Layer 6 of a small transformer language model trained on English Wikipedia (9 layers, counted from 0, width 128).
A neuron's activation on a vector x is ReLU(gate . x) times (in . x), where the dot is the dot product.
The model reads these tokens: "er" " for" " p" "ay" "ment" "." " De" "f" "ect" "s" " in" " work" "man" "ship" " would" " result" " in" " the" " man" "uf"

The vector x that enters this layer's MLP at each token. A number n stands for n times 0.031.
0 "er": -1 -63 14 -11 1 -14 10 1 28 0 24 22 -12 -5 -49 19 -9 11 19 4 19 -10 -20 -34 -17 31 -13 58 40 -24 28 18 -5 13 4 -3 10 34 -37 -9 -7 -1 31 -27 -13 -6 6 -17 24 0 10 -7 22 0 4 -1 -20 5 29 16 -36 8 -5 1 -21 4 -8 27 8 -3 -72 28 -5 -2 -17 8 32 5 18 46 4 30 -4 -31 10 41 20 8 31 6 3 -8 -27 22 50 35 9 33 20 14 35 12 -39 -15 -4 16 -47 -11 -40 -15 21 55 -7 23 -7 5 -26 3 -6 -36 7 20 41 -45 31 -6 -30 31
1 " for": 5 -39 0 -4 -12 7 12 -5 12 -1 37 30 2 -29 -34 3 -19 -27 12 9 -18 -5 -13 -5 -17 46 -18 3 30 -9 11 5 -1 11 -49 8 -20 31 -21 -13 7 11 8 -3 -4 -11 11 -10 3 5 18 -4 -26 -15 -12 -6 -9 -1 -1 -3 -7 -31 25 10 -8 -1 -14 30 4 6 -94 34 -8 2 -30 -30 24 -18 -33 -6 2 22 -21 -6 10 11 9 10 10 -6 2 2 -23 8 37 6 16 24 8 -19 23 26 -18 -5 -13 25 -19 -41 -37 -11 2 11 -3 27 -10 -16 -27 13 0 3 7 13 28 -12 41 -4 -34 5
2 " p": -17 0 22 -46 -3 2 13 -29 21 4 -11 -10 20 -2 -14 -11 -4 -9 -8 33 -9 -9 5 -37 4 37 -23 31 23 -17 19 -20 -10 -3 19 -33 -19 37 -10 -6 -10 3 11 62 25 -31 -9 -20 24 -79 39 7 40 -67 14 -9 -7 -40 -55 17 -9 -27 -68 3 9 -6 -9 32 -2 39 -25 0 33 -22 16 15 40 -30 -41 23 8 55 -16 10 0 12 -20 23 20 -62 -2 -16 -15 39 -3 31 12 31 -18 -20 23 11 -19 3 5 49 -8 4 -29 -65 -55 18 -22 1 -53 -24 3 3 11 25 0 -33 -5 -44 11 23 -7 94
3 "ay": -14 -1 -16 -24 -2 -18 -13 2 -17 -27 40 -2 -41 -49 -68 -9 -26 14 -25 8 7 -19 -21 -58 1 17 0 0 12 -28 18 11 -34 -23 3 -7 -10 33 0 -25 14 33 5 57 0 -53 -8 -14 39 29 20 5 -14 -38 11 -3 18 1 4 12 -41 28 -28 -50 2 30 -11 -7 20 26 -58 11 50 42 -4 4 88 -30 -30 10 -9 24 8 5 8 50 -1 34 10 -4 11 -1 -8 -3 17 25 48 19 27 29 10 -17 11 -27 -19 4 41 -9 40 -31 -5 14 -38 36 -2 -25 -40 -5 0 -4 -13 1 -10 26 -37 34 43 11
4 "ment": 12 -38 -33 -18 19 0 -2 -20 17 -21 37 -13 -26 -43 -21 17 28 1 -22 4 43 -4 0 -5 -1 -16 17 -3 13 2 -11 27 -22 0 12 -2 23 17 -14 -7 -1 -5 8 14 23 -6 53 -37 0 16 32 -9 16 -24 -21 -21 5 8 38 56 -14 -24 -9 -40 20 -6 -2 -3 -6 -31 -72 -31 17 12 3 11 29 -11 -46 -11 -1 4 -1 11 25 -13 -3 60 9 -8 30 9 42 9 38 17 -3 37 16 27 -7 6 10 -44 -19 -2 25 5 -4 -26 -15 29 -22 15 -10 -2 -19 24 -29 7 6 13 13 -19 -19 -4 8 26
5 ".": -18 -49 0 15 15 0 12 8 18 -25 38 -1 13 -13 -30 11 1 -16 15 -13 3 -14 -14 -15 -26 22 -24 15 27 -3 3 26 2 -13 6 -8 11 21 -51 3 -1 -12 4 -7 -5 -11 9 6 24 22 25 15 11 -1 -22 10 -18 -4 19 24 -35 8 -29 33 -21 -22 4 35 -7 -3 -60 3 -7 6 -12 23 -10 9 13 4 -8 10 -4 -75 20 12 4 -31 44 24 20 -1 8 17 28 30 6 59 16 -1 9 -2 -27 3 -3 14 -49 -13 -31 -26 21 63 -4 22 -20 -2 -33 31 2 15 26 10 26 -17 57 -24 -24 -4
6 " De": -1 -52 -15 -16 -41 32 -9 -12 -16 46 8 8 0 -44 15 -17 -20 -8 18 -16 -14 -22 30 -19 2 -29 7 -9 17 -21 19 20 14 -38 -19 -19 -65 44 -16 5 -25 5 6 -36 -25 -16 14 25 26 -10 81 -12 -18 -80 14 1 -18 -46 3 -2 -9 24 -15 -29 26 58 -15 58 10 6 -34 -58 2 1 -10 -9 -12 -29 -6 -13 24 12 25 -2 -33 -5 -16 -16 11 -47 -28 8 13 4 50 -14 -5 38 -40 5 35 -31 10 37 20 -8 -4 2 -32 -1 13 42 6 -11 3 19 -27 -9 -20 21 49 26 24 -73 39 -1 -31 78
7 "f": -5 -37 -6 -30 2 -8 12 -11 -22 31 92 -9 -1 -20 -22 13 29 10 19 -45 11 -37 38 11 -5 -25 -9 37 19 -9 -2 24 8 -18 6 -52 -27 34 -32 -11 -27 71 40 -9 -22 -31 24 -8 -1 -21 46 -3 42 -47 -3 -11 1 -33 35 5 43 -15 -5 27 34 -41 -19 0 -24 -6 -28 18 -16 4 33 -14 -7 -8 -26 -18 -22 42 -3 12 -1 25 -11 33 -23 26 4 29 -64 -8 8 -45 0 47 0 -62 -5 28 21 -42 -39 26 12 69 0 -34 -11 0 11 25 -45 -13 -4 45 18 -6 41 20 11 3 -12 -15 -30 43
8 "ect": -28 -40 -21 18 4 -32 46 -11 -2 42 23 9 -32 -4 -22 25 -21 33 81 -8 30 21 -39 14 2 -18 9 1 12 3 -17 68 -8 25 -28 8 35 -28 -41 -28 6 50 32 6 -51 -14 25 7 11 -11 1 28 26 12 -13 -13 5 10 5 15 -5 27 -72 13 34 -40 20 -2 -42 -27 -65 3 -6 -34 -3 -32 19 -47 6 23 -8 8 -7 15 26 35 5 21 -1 -13 20 24 -26 1 -5 -33 39 6 33 36 -26 0 25 -25 -6 32 7 34 39 -23 5 43 -3 15 -17 -22 9 55 -24 -2 -7 4 -26 -41 -5 -20 13 18
9 "s": -10 -41 3 23 18 25 26 -16 -8 11 -9 4 -3 -6 -61 14 38 24 48 -28 8 1 0 22 19 -22 42 30 28 -2 -9 8 -17 -52 21 16 6 1 -63 4 35 14 45 -33 18 -10 18 -33 46 -5 5 3 2 -39 8 -3 -22 -10 2 4 -11 24 -51 -21 15 24 8 22 -13 -8 -67 31 55 4 -1 -2 35 -5 6 24 13 19 9 -14 -10 17 -29 46 6 -7 20 -20 -26 21 1 -5 3 28 10 13 -33 35 -10 -30 20 10 34 1 -23 18 17 -14 4 20 19 -2 -25 25 -16 -30 17 -29 2 -19 29 -18 17 16
10 " in": 1 -24 9 19 -10 8 -5 13 16 -8 34 20 -12 -39 -30 6 -7 -8 -1 14 -27 -2 -34 10 -17 31 1 -25 7 -12 -5 13 -8 4 -73 -26 -21 22 -7 -15 10 25 9 -4 8 -12 -8 8 34 -9 29 10 -39 -19 2 18 16 -15 9 -17 24 12 -3 3 -6 -8 9 15 -6 -5 -90 26 4 15 -38 -4 19 -29 -13 -7 6 33 -12 -33 -10 15 -13 8 0 -8 -8 18 -16 -12 3 3 1 -3 -2 -13 -9 5 -21 -3 1 5 -13 -15 -18 5 -9 5 20 11 1 -22 -11 -3 5 18 15 7 27 -22 51 -7 -8 7
11 " work": 1 -43 2 1 4 -25 0 -23 -17 -29 -9 -26 -7 -30 -40 46 6 19 25 -21 34 -32 -26 -47 7 35 0 -10 19 14 13 46 -35 -33 25 11 5 -9 -22 30 30 15 6 14 17 -33 20 -18 36 -25 16 -14 -48 -9 -3 25 3 4 -23 55 10 -9 -19 -27 48 -3 -6 -1 -7 -11 -73 12 11 9 -12 39 31 -7 -28 12 -17 48 -14 -1 -27 33 22 12 -13 -22 14 31 26 1 10 -13 3 -20 -12 54 25 -27 5 1 -12 11 56 -32 -6 -50 -3 -1 16 -11 -4 -10 20 -14 -6 32 -39 -17 18 -14 41 12 -7 14
12 "man": 23 -31 6 -5 10 -9 -8 -16 -25 -5 -13 9 13 -41 -38 44 -12 10 -8 -10 41 -7 26 -49 7 -9 -13 18 13 29 39 38 2 -17 21 -11 14 20 13 22 34 27 32 -11 37 27 15 -41 48 -19 6 9 23 23 14 0 3 -4 18 3 44 12 -12 -4 4 -17 -1 -5 15 -2 -68 -18 13 -26 -14 50 -11 -33 -34 30 8 40 -13 -8 3 33 34 33 4 18 -13 20 -5 -35 15 7 6 13 43 -4 13 -5 -17 10 -4 19 49 -20 -21 2 19 47 -6 18 -6 -7 -8 -68 7 -6 2 -8 8 -40 33 39 10 27
13 "ship": -6 -31 -12 -22 -3 10 9 -6 -10 26 -3 -8 -8 -44 -32 32 46 -17 41 -3 24 9 5 -26 24 13 -3 -14 20 9 -11 37 -12 -20 11 3 39 2 -26 -5 21 23 19 2 50 -9 10 -9 0 -2 18 19 12 24 -23 0 25 7 5 39 35 12 -32 -16 18 -7 14 5 13 -9 -86 19 18 7 -2 -21 -9 -26 -7 -7 1 3 5 9 10 15 11 37 6 -19 29 28 10 -8 -3 6 5 14 6 16 30 -14 -8 -13 -19 2 32 -37 29 -6 25 24 -3 16 1 -1 1 -31 -49 15 -22 0 15 -48 26 -1 -18 12
14 " would": 9 -68 45 -11 7 -12 1 -17 -9 -9 1 14 -1 -38 -53 5 -18 27 8 0 7 -10 -10 19 5 20 -7 -42 9 -2 16 -6 -15 -7 -10 4 -17 -50 -17 4 -19 57 6 -30 30 -42 -9 -18 18 -5 17 -27 5 -18 -15 14 0 -39 -1 49 -10 -3 -21 -4 -10 20 44 -2 -3 33 -77 -42 16 -27 5 -15 7 6 10 -9 -11 37 -9 9 -23 23 -15 16 -12 -13 13 -9 0 13 22 15 -15 22 36 -13 -13 19 47 7 13 38 8 -29 -49 6 36 27 5 -6 36 9 -30 25 -15 -26 -2 28 17 -11 24 -37 65 15
15 " result": 5 -48 -13 1 0 -31 -10 -34 -43 -10 -10 24 -43 -57 -53 2 -24 -1 40 10 23 -31 6 6 -8 -16 -1 -32 41 -20 23 45 -59 -37 29 -6 28 -48 -71 42 23 6 13 -39 -32 -32 -20 -11 24 -18 8 -38 18 -28 -20 -1 -8 -28 -29 -14 -26 -19 -13 6 -39 -29 -8 -15 15 1 -16 -11 15 -12 17 -18 51 1 -29 8 28 50 -18 21 -3 64 -35 -6 3 9 38 55 -7 -51 0 -23 45 43 -3 -8 -10 58 -8 -29 -4 56 20 -45 -41 24 -54 14 -5 1 23 -60 -8 -18 -44 12 -36 3 -19 -20 -10 8 -55 -1
16 " in": -5 -41 3 9 -4 13 -15 8 13 -10 15 30 -16 -37 -27 -15 -5 -25 -12 13 -20 -17 -21 1 -33 36 -5 -37 15 -8 0 25 -3 13 -79 -14 -9 9 -8 -32 20 9 -2 -6 -6 -8 -3 11 27 -13 21 -14 -41 -34 11 31 6 -18 6 -33 21 7 -5 18 -46 12 -10 15 -5 -2 -86 37 -5 6 -41 -5 19 -30 -6 0 6 37 -26 -30 -11 8 -26 3 11 0 -4 15 1 3 5 1 3 5 8 -16 0 22 9 9 2 11 -8 -21 -16 35 -7 6 12 -10 15 -11 -33 -19 7 14 10 -9 17 -26 42 -1 -11 -4
17 " the": -9 -28 26 -3 -2 -2 2 -6 13 -16 -19 12 2 -33 -22 -28 -21 -15 -16 2 27 -10 -10 5 -29 23 11 11 21 -12 -1 9 11 -1 -44 -15 29 18 -31 -16 -4 -33 -6 8 7 -9 -7 8 2 5 8 -10 -38 -2 -48 3 -32 -4 -14 16 10 -6 -6 15 17 9 -9 23 -16 -6 -93 15 21 3 -15 -4 9 -18 10 21 -21 8 -2 -3 8 22 2 28 20 -7 -29 -44 24 -13 33 -9 -9 -1 22 -4 2 16 -5 37 4 14 9 -18 1 -15 -24 32 -22 11 22 1 -9 22 4 -11 0 -20 4 -1 -6 18 1 0
18 " man": 19 -34 35 3 3 -25 -12 -28 -32 25 -22 33 -18 -38 -31 -7 -10 -5 -9 9 26 -21 17 -6 -24 -21 -22 -4 14 16 40 41 -42 7 3 -11 -10 -10 27 -10 -3 48 23 11 -10 47 -20 13 43 -19 11 -8 -5 -65 29 -5 -16 -20 -24 42 45 -15 -38 -19 46 -23 16 -13 6 -6 -33 -29 -21 -9 0 61 8 -27 -34 -1 20 7 -33 21 43 46 -5 43 -10 17 3 20 17 -34 33 8 0 6 42 34 33 -15 -29 -33 16 71 46 12 3 -58 35 29 -39 -1 -6 -13 -6 -45 -38 -12 -9 -54 -13 -10 31 25 19 35
19 "uf": 10 -45 7 -62 -18 -18 36 18 52 -1 -14 -36 9 -9 4 21 -10 1 -16 -7 29 -60 -23 -10 40 -3 -43 -8 25 27 -42 1 -11 -32 5 1 -64 64 -11 -13 -4 12 -18 -42 -20 35 58 -26 -13 21 46 -23 -14 -19 18 17 -12 39 6 44 9 -34 -1 -37 36 28 9 -2 -18 -13 -4 0 -48 -1 -1 34 -7 -67 -31 -4 -16 60 -29 17 -13 18 13 41 -8 10 -11 -29 -11 -30 13 -88 24 66 11 29 32 -35 -35 -47 -28 56 -7 70 -60 -48 -1 -5 -15 25 -6 9 10 -52 30 38 8 -9 29 15 11 45 -45 34

Each question shows the input weights of one neuron of the MLP. A number n stands for n times 0.0042.

n214 gate: 4 -3 0 -17 -35 46 7 -9 -22 -3 28 -28 11 -16 21 31 10 5 -5 -13 0 -27 -15 -12 2 40 -24 -4 11 43 28 9 40 -1 11 24 -20 -13 19 -35 9 21 47 10 31 2 -8 6 -12 24 -12 12 37 -6 15 -20 -28 17 -5 14 -19 18 -22 -27 -13 7 -16 6 -8 11 -8 -9 -6 20 6 18 -10 -8 41 3 -3 1 -19 -13 18 -8 9 -31 -21 6 8 -5 -20 -20 -6 20 -14 -3 0 1 -7 -16 -12 9 -28 -3 20 -2 -4 24 3 -3 8 -28 31 35 -10 -11 -37 -8 22 27 -15 -1 -6 -6 -6 15
n214 in: 23 -23 18 -20 -18 -20 15 -7 7 12 8 2 -15 0 9 32 35 -13 -32 -32 34 33 27 12 -24 14 -28 30 -13 -14 31 49 -13 -14 -6 6 -3 6 -3 16 -8 -7 7 -20 -11 47 -8 -15 25 -16 -22 12 15 12 6 6 16 6 38 8 -1 -6 8 -26 -27 -18 -6 -3 -3 -6 19 5 17 -23 5 -8 -2 20 -7 8 -3 -7 -24 -6 8 -14 -10 31 16 -36 11 5 -23 25 7 17 -7 16 14 -17 26 29 -20 -24 -20 0 -13 11 -10 -9 -4 27 20 2 -10 -15 40 -12 -15 1 32 8 5 1 8 32 29 0
On which three tokens does it fire most, strongest first? 12 "man", 0 "er", 13 "ship"

n18 gate: -1 -11 14 -1 5 3 -21 29 -21 3 40 -10 -38 -12 0 17 7 1 -24 16 -3 7 10 -21 -15 -42 22 46 5 32 38 5 37 3 6 19 -15 -17 -3 23 15 -11 21 8 -11 2 36 34 27 20 -22 19 24 26 19 23 10 12 17 8 -22 27 -23 -17 -7 -2 11 3 -1 -7 -28 -26 3 -18 28 -13 -3 -3 4 -1 -38 -27 -6 2 23 20 -23 -8 -9 -28 -19 -12 -10 -14 -2 13 -8 -16 -8 -13 -9 -30 8 4 12 -12 8 -21 22 20 11 -18 -7 -39 9 -12 13 31 7 8 19 9 -8 1 -1 -22 21 -2
n18 in: -25 -29 -31 27 1 -12 -16 -2 -4 -31 -11 -12 -24 -32 34 -27 -19 6 34 -2 15 -18 -19 4 -17 15 5 -24 10 1 -2 -14 -6 -7 -10 -10 19 39 -2 24 -9 23 -18 6 -25 35 1 19 -22 -44 2 -25 24 14 -6 12 6 2 -22 33 -21 -16 -6 23 -2 34 -15 46 -17 38 12 28 31 -3 2 23 1 -3 -6 22 -15 22 -33 15 -11 -1 -2 22 12 29 20 -6 8 -4 14 -6 2 40 -1 10 19 17 -14 9 26 -11 25 11 4 14 10 30 18 58 -34 -3 -18 -8 5 -26 -11 13 4 6 -10 2 -2 47
It fires most on token 8 "ect"

n96 gate: 11 -13 -17 2 5 16 -1 -9 -27 -10 32 -18 6 -27 24 15 39 2 -13 30 34 -24 -14 -19 64 28 -28 -1 20 13 10 -38 -15 24 15 -13 -10 -1 19 -49 -17 60 29 -16 31 2 4 -18 13 27 -34 21 21 -14 -6 29 7 -17 -23 14 -8 -1 -15 1 -6 22 -37 -7 8 -6 26 -16 -33 4 -7 -13 14 17 13 38 -2 -15 10 13 29 -17 -32 -5 -36 22 -4 -11 -7 6 -25 20 -2 -26 -21 10 27 -16 10 1 5 22 6 10 -22 -10 4 19 21 -4 -10 -15 1 -28 3 -11 -11 16 -13 25 -9 14 -1 -15
n96 in: 6 -6 6 12 5 40 17 30 9 14 -3 35 20 22 -13 -31 -35 -17 -18 -4 12 17 6 -23 -2 -37 -6 -1 16 26 34 -39 4 -3 -3 -17 -34 7 11 -15 -7 35 24 -2 -14 6 2 -20 18 -13 21 35 27 11 43 -10 -12 12 -15 -12 -13 10 -15 17 10 14 -24 25 -22 -32 58 -3 -21 -3 2 9 -8 -25 12 5 5 -20 -13 -2 27 -1 18 3 -26 2 -28 -27 -17 13 16 -37 -21 -34 5 -8 -13 -13 8 -20 -18 3 8 6 -24 -14 25 3 -2 -7 31 7 12 -11 -19 14 -21 -2 -38 8 12 -15 18 4
Its two highest activations, in order, are on tokens 18 " man", 19 "uf"

n12 gate: 16 -7 -28 -5 7 51 11 20 36 -37 1 -18 -10 13 -18 -28 53 -5 -12 -13 15 6 23 -25 -2 -24 -7 -15 -16 -6 -24 -3 -13 -23 -4 12 4 8 14 -12 29 -3 2 3 -5 24 41 -3 1 -2 36 11 -17 -32 -32 1 -16 -17 -4 29 6 11 -13 -5 4 28 -15 -23 -18 2 -12 -16 10 3 12 7 -6 2 -29 39 -24 -11 -1 22 -13 52 -27 -1 -17 -11 3 5 -7 9 -1 14 31 -42 -23 6 -39 40 8 13 -8 -5 11 38 61 -5 4 -4 -58 12 16 -23 32 13 -9 -14 13 -12 -25 45 25 -2 20 -25
n12 in: 16 42 -3 2 16 4 0 10 -20 29 -23 3 -14 14 -24 26 -21 -7 -11 33 20 21 -35 -17 -10 26 11 -19 16 -1 -7 -8 -11 11 18 -19 -19 31 -51 20 -25 -3 16 7 0 7 1 -25 -17 18 12 34 -38 -6 -16 1 -34 6 5 -6 6 17 -27 6 -45 -6 -10 -12 6 -12 18 7 26 -1 16 5 18 19 -6 -35 14 -11 2 8 -23 21 10 23 -23 21 -13 -5 -7 -32 -6 14 18 6 -6 9 -46 2 -59 13 -20 -32 13 1 -20 -7 -1 -18 13 19 16 12 -15 15 -2 -30 21 -43 25 -11 -16 17 14 -33
It fires most on token 3 "ay"

n100 gate: -17 31 10 6 -3 -14 -4 37 -7 35 37 48 20 59 -7 29 -13 -4 -43 17 -10 26 28 10 20 24 4 9 -21 1 26 -36 23 24 -9 27 -16 -7 44 19 9 -29 2 1 -11 -12 4 9 -23 17 -7 7 22 7 7 16 3 27 1 31 5 -4 -47 -26 -3 -53 11 21 -23 13 -14 0 -5 -38 -18 3 -7 -8 30 11 -18 -33 36 -16 1 -16 9 -32 1 0 -13 -1 19 -34 9 19 28 6 16 -17 -43 7 -7 -2 13 12 9 3 -45 27 10 19 -14 -25 32 -4 -25 9 25 16 -24 24 -1 -28 8 -2 12 -13
n100 in: 11 -15 -32 -52 4 40 -6 -1 -8 -36 1 -53 3 -29 32 -29 13 -15 20 -6 -27 37 3 -10 -2 -57 -4 -5 -31 -7 45 30 -19 1 6 -10 17 3 5 -18 -16 16 2 13 -36 -6 -10 -2 20 -36 -41 -28 -22 -25 -8 -13 -43 -30 -16 -16 1 -12 4 25 16 5 11 18 -11 -29 -7 13 -14 49 -20 21 -32 26 -22 0 -13 -13 28 -6 19 -5 -27 4 22 -4 15 26 -9 -5 -6 16 9 -1 2 2 14 2 -38 -7 14 -2 -12 4 -3 1 18 -10 -19 27 35 -34 43 -8 20 18 -6 -1 19 10 5 -21 0 9
It fires most on token 5 "."

n220 gate: 37 22 13 9 -20 1 -1 -28 46 -12 9 -40 -1 -3 -14 13 -53 -1 -7 -33 -2 2 6 22 -1 -9 7 20 10 6 -12 -19 18 -14 -19 43 28 5 36 19 -11 -14 -29 -10 22 14 32 34 -12 -2 -5 26 -30 18 8 44 17 -4 -11 13 -33 2 -5 37 28 -12 11 43 1 4 10 46 17 -27 -16 37 -3 -4 17 -13 6 29 -36 25 23 -33 -2 43 17 -39 -13 -1 14 24 -7 40 6 -50 17 -54 7 8 -8 4 -3 -26 -8 -30 -17 32 16 38 6 79 18 21 -27 -1 13 35 9 41 -16 -14 -19 12 -34 10
n220 in: -3 -8 9 63 29 2 28 -5 -34 -11 0 -9 7 30 40 -18 38 -12 -17 13 -3 10 -11 -4 -10 -9 -27 -10 -3 14 11 35 -8 25 -16 39 -48 -51 -25 10 4 -49 28 -4 17 25 -27 -17 1 35 12 -23 -6 -12 -2 10 35 28 -21 13 -36 -37 3 -20 -6 26 16 -3 -5 -7 -16 -31 -28 35 -7 -16 -39 -13 25 -14 0 24 -14 17 -13 33 -12 -5 -4 17 -12 -10 4 -2 31 46 -20 60 1 46 31 41 22 32 -6 28 11 9 34 22 0 39 -1 -11 1 13 12 -55 -4 -3 18 36 7 32 -2 -4 35 2
It fires most on token 5 "."

n209 gate: 22 37 26 7 26 13 34 15 17 -14 21 6 -27 26 -17 29 -7 10 -14 -12 9 -6 -14 -25 -17 -9 -31 0 -4 -31 -8 -3 11 25 17 3 -16 -10 4 -7 -16 -8 30 19 1 25 1 -15 -3 -8 45 28 -42 -17 21 -30 27 26 29 -1 10 1 17 -21 5 -39 -49 33 -12 -10 -32 9 -22 -14 0 18 5 -20 20 -29 -25 -1 7 5 3 12 -7 -24 54 24 -34 37 1 -18 4 -17 -12 2 -1 8 29 27 -36 -26 -14 -16 -13 -33 -10 -45 -36 -10 9 -17 16 -26 -20 -35 6 6 -5 13 9 10 2 -10 -9 -58
n209 in: 45 38 26 -9 0 -12 55 -32 -1 6 27 -2 -8 -12 -5 10 -28 -16 26 20 8 14 17 -1 -12 -1 -28 -11 -10 -4 -39 26 -8 -13 -9 -4 -5 45 -34 29 -24 -14 1 28 9 -17 -6 41 -2 -6 19 -8 -50 -28 27 -17 8 -4 5 15 11 -7 -4 8 2 15 7 12 -7 3 -1 -7 -25 18 -38 -21 32 -25 -30 -8 42 29 -10 25 15 6 16 -3 62 8 -22 31 3 2 -4 24 -23 5 9 4 -14 -7 16 8 -15 50 5 6 -26 -12 -17 -23 -1 -3 8 -4 -29 10 0 -8 5 -14 21 -1 6 -10 17 -41
On which three tokens does it fire most, strongest first? 1 " for", 10 " in", 19 "uf"

n146 gate: 7 38 -16 5 -31 1 -22 19 22 16 -43 -2 1 12 5 9 12 -17 -39 -31 35 -11 -14 -29 21 -26 -11 11 20 9 20 18 -39 1 39 3 -1 -20 -19 17 3 -22 20 6 24 41 22 0 -16 31 -1 18 10 -8 4 12 19 -14 1 24 -17 12 -56 7 17 11 -35 33 -29 -29 -4 -15 36 -11 8 37 3 -11 -26 -5 -7 -6 -22 -5 -11 9 -25 13 -13 12 26 32 38 37 8 19 12 -2 8 -12 3 9 20 25 -8 -21 39 -22 3 -23 25 -31 -6 17 45 19 -28 23 1 -1 32 31 11 19 27 1 21 27
n146 in: 8 -10 4 -17 -38 -10 -9 -25 -28 -6 5 15 -4 -11 12 18 -20 34 -9 -17 -2 -14 -30 23 -8 5 31 4 2 2 -21 17 -42 27 -54 23 44 4 -24 50 -48 -14 15 -4 -3 -25 -15 23 14 -10 16 -6 -12 -7 -23 31 10 20 10 -7 32 -19 17 7 -43 19 26 -2 29 9 -19 -12 -4 28 -16 7 17 -12 7 19 -2 0 4 18 18 -10 -9 27 2 -10 -8 -20 33 10 -30 17 -11 25 -5 -43 -21 17 -40 9 27 17 -19 -18 5 4 -20 12 -21 15 12 -21 -16 -44 -4 31 13 -5 -3 -22 -12 -24 24 3
Its two highest activations, in order, are on tokens 4 "ment", 14 " would"

n234 gate: 23 1 9 21 -13 21 -12 35 27 -33 -60 8 -2 16 -7 4 29 15 13 -15 23 15 -4 -37 11 -11 -58 3 29 16 -9 -4 36 -39 14 15 -30 10 24 -34 12 12 -9 -3 5 -12 3 2 -33 20 8 45 -68 20 50 -41 -31 50 -29 -12 1 -17 -6 9 9 -47 -2 2 7 -31 1 -7 1 35 8 12 -26 -15 -40 27 20 13 32 10 8 17 58 -17 -8 8 -20 37 -36 28 -47 14 -2 -12 -22 -1 30 55 -25 -27 -30 -2 -29 7 -23 -36 -19 -1 1 -28 14 -6 41 1 -4 -3 -20 2 -32 18 10 16 -11 -24
n234 in: 3 -27 -29 -10 12 -25 34 20 -27 16 39 -11 -6 -35 -18 -8 -16 0 -7 -9 -24 -27 50 25 43 38 13 -1 -43 5 -3 29 -7 16 36 8 7 27 -11 -20 -4 55 4 22 -37 -6 -7 -33 20 -11 33 -23 24 -17 6 4 -40 -5 20 -21 38 8 19 -21 8 3 18 0 4 7 -5 41 -17 -35 8 0 -19 64 -1 44 18 47 10 30 -43 -6 -53 17 13 32 13 48 32 9 -22 -52 23 -23 -26 6 29 -25 -31 -13 4 59 7 -31 15 -3 10 -23 16 18 23 49 50 -18 8 9 -3 23 -47 6 19 -11 -15 -8
On which three tokens does it fire most, strongest first? 19 "uf", 11 " work", 12 "man"

n65 gate: -7 44 -20 2 -31 -1 -49 24 -4 13 -11 54 26 -29 -14 1 7 13 9 43 30 21 -33 -23 24 -18 -20 -32 3 2 4 36 -8 63 3 18 9 -13 -7 -10 -3 -14 -25 -34 -16 42 -10 11 14 -4 -28 -33 10 7 -22 33 20 -25 2 6 -12 11 -48 0 -6 -22 -43 4 -12 49 1 4 45 9 -2 19 -3 30 13 -9 11 -23 -13 12 -18 -26 8 -17 -13 33 32 52 38 -10 -25 6 36 16 8 11 -44 15 -23 25 4 30 14 15 -10 11 31 16 16 -15 -22 -36 -7 12 -4 -36 -49 28 1 3 40 -13 -10 -24
n65 in: 35 60 -13 8 3 -23 24 -20 6 18 10 3 0 -5 -23 -13 -12 -1 10 12 10 -37 -10 7 -44 -21 -13 9 -28 -1 -17 -14 -38 -3 -35 -30 39 12 -4 13 1 -69 -23 -1 17 14 -34 29 39 -19 -24 0 -20 14 -31 -11 -10 -2 5 3 6 12 7 31 18 -11 16 30 -11 -17 -4 -7 15 4 -15 -43 43 -3 -41 -48 10 22 -14 10 12 -30 26 5 31 17 -1 -32 -1 51 27 5 -32 12 -21 -21 -28 -14 1 -14 -21 -3 -4 -12 12 -19 -3 9 -62 -13 -21 13 -26 -7 21 -31 4 -3 -2 -37 22 -1 5 -31
Its two highest activations, in order, are on tokens 5 ".", 16 " in"

n0 gate: 64 20 -15 19 10 -10 -12 -5 10 -39 38 10 23 13 -19 18 25 2 -43 -1 -36 22 7 -38 13 -2 -33 -42 -9 24 -9 38 -21 -9 4 -18 13 0 -8 29 -64 -15 5 9 0 -19 -1 -5 -14 12 -6 28 -16 1 16 14 -13 26 -22 3 -31 -22 26 -10 9 -1 20 17 -25 -24 -26 11 -13 14 -18 32 -4 -34 -17 34 -20 -2 -19 -18 18 8 25 25 7 7 24 -23 20 46 8 7 -22 -44 -21 -5 -11 -49 1 37 -3 3 21 -21 27 -14 2 -17 36 -20 34 -23 -14 35 3 29 -3 3 -45 -14 2 -23 -18 -11
n0 in: -34 29 33 21 6 4 -8 -28 2 -15 19 -14 41 -18 1 -39 -31 -12 13 -7 -24 -15 13 -27 46 71 16 15 -4 -15 -23 -28 5 51 -4 -26 11 -23 2 13 11 15 -6 14 9 7 46 8 14 -18 15 -27 -13 -22 -1 16 33 30 32 -14 2 9 27 7 11 -11 -25 -30 -6 1 -3 9 31 -16 -14 -7 18 -9 0 -18 14 20 18 -5 34 18 17 2 -46 -21 7 29 -5 -32 6 -5 17 13 -13 17 -14 27 22 4 3 5 -44 -37 8 22 0 -19 3 2 5 -24 -4 -49 -13 7 -12 8 4 -15 -13 12 -11 9
Its two highest activations, in order, are on tokens 11 " work", 10 " in"

n148 gate: 7 39 -1 -7 -38 -59 -12 -22 -24 -45 4 35 32 -6 -13 45 0 14 -2 1 -12 -4 36 34 31 -7 -44 9 -16 -32 16 -8 -1 7 -22 9 -13 -1 -20 7 22 -51 2 -29 6 -13 -55 -5 -8 -19 -8 28 22 -37 19 36 32 18 -7 -2 15 -26 38 -24 -21 26 3 -28 -1 47 -14 30 10 -7 22 50 -26 -32 5 13 -13 -37 8 -11 -9 16 -27 8 7 45 -1 -14 21 -9 30 12 -20 -15 31 19 -3 -10 -13 32 -42 -72 11 -24 -17 23 16 -11 -9 5 15 -27 17 44 -54 43 2 22 19 22 20 -16 -3 -6
n148 in: 16 -21 20 28 -15 41 -14 19 27 26 -11 2 35 -15 21 -6 32 -1 -25 46 -21 11 -32 -22 12 6 -5 39 10 31 44 -7 -1 22 -18 8 10 -8 6 44 15 8 -20 6 19 -16 10 -24 -7 21 27 67 -3 -3 14 1 -16 19 0 25 -21 -16 -23 -13 10 -22 1 0 -36 -8 -16 -12 6 -52 -17 39 27 17 -19 17 -16 -32 -13 15 -33 20 25 -31 -28 18 -15 -14 -29 35 -14 14 8 -30 -16 5 1 -28 20 -27 -41 37 -19 -37 2 2 -26 0 0 16 -18 2 45 47 1 11 46 -8 1 -13 -40 -4 24 1
It fires most on token 11 " work"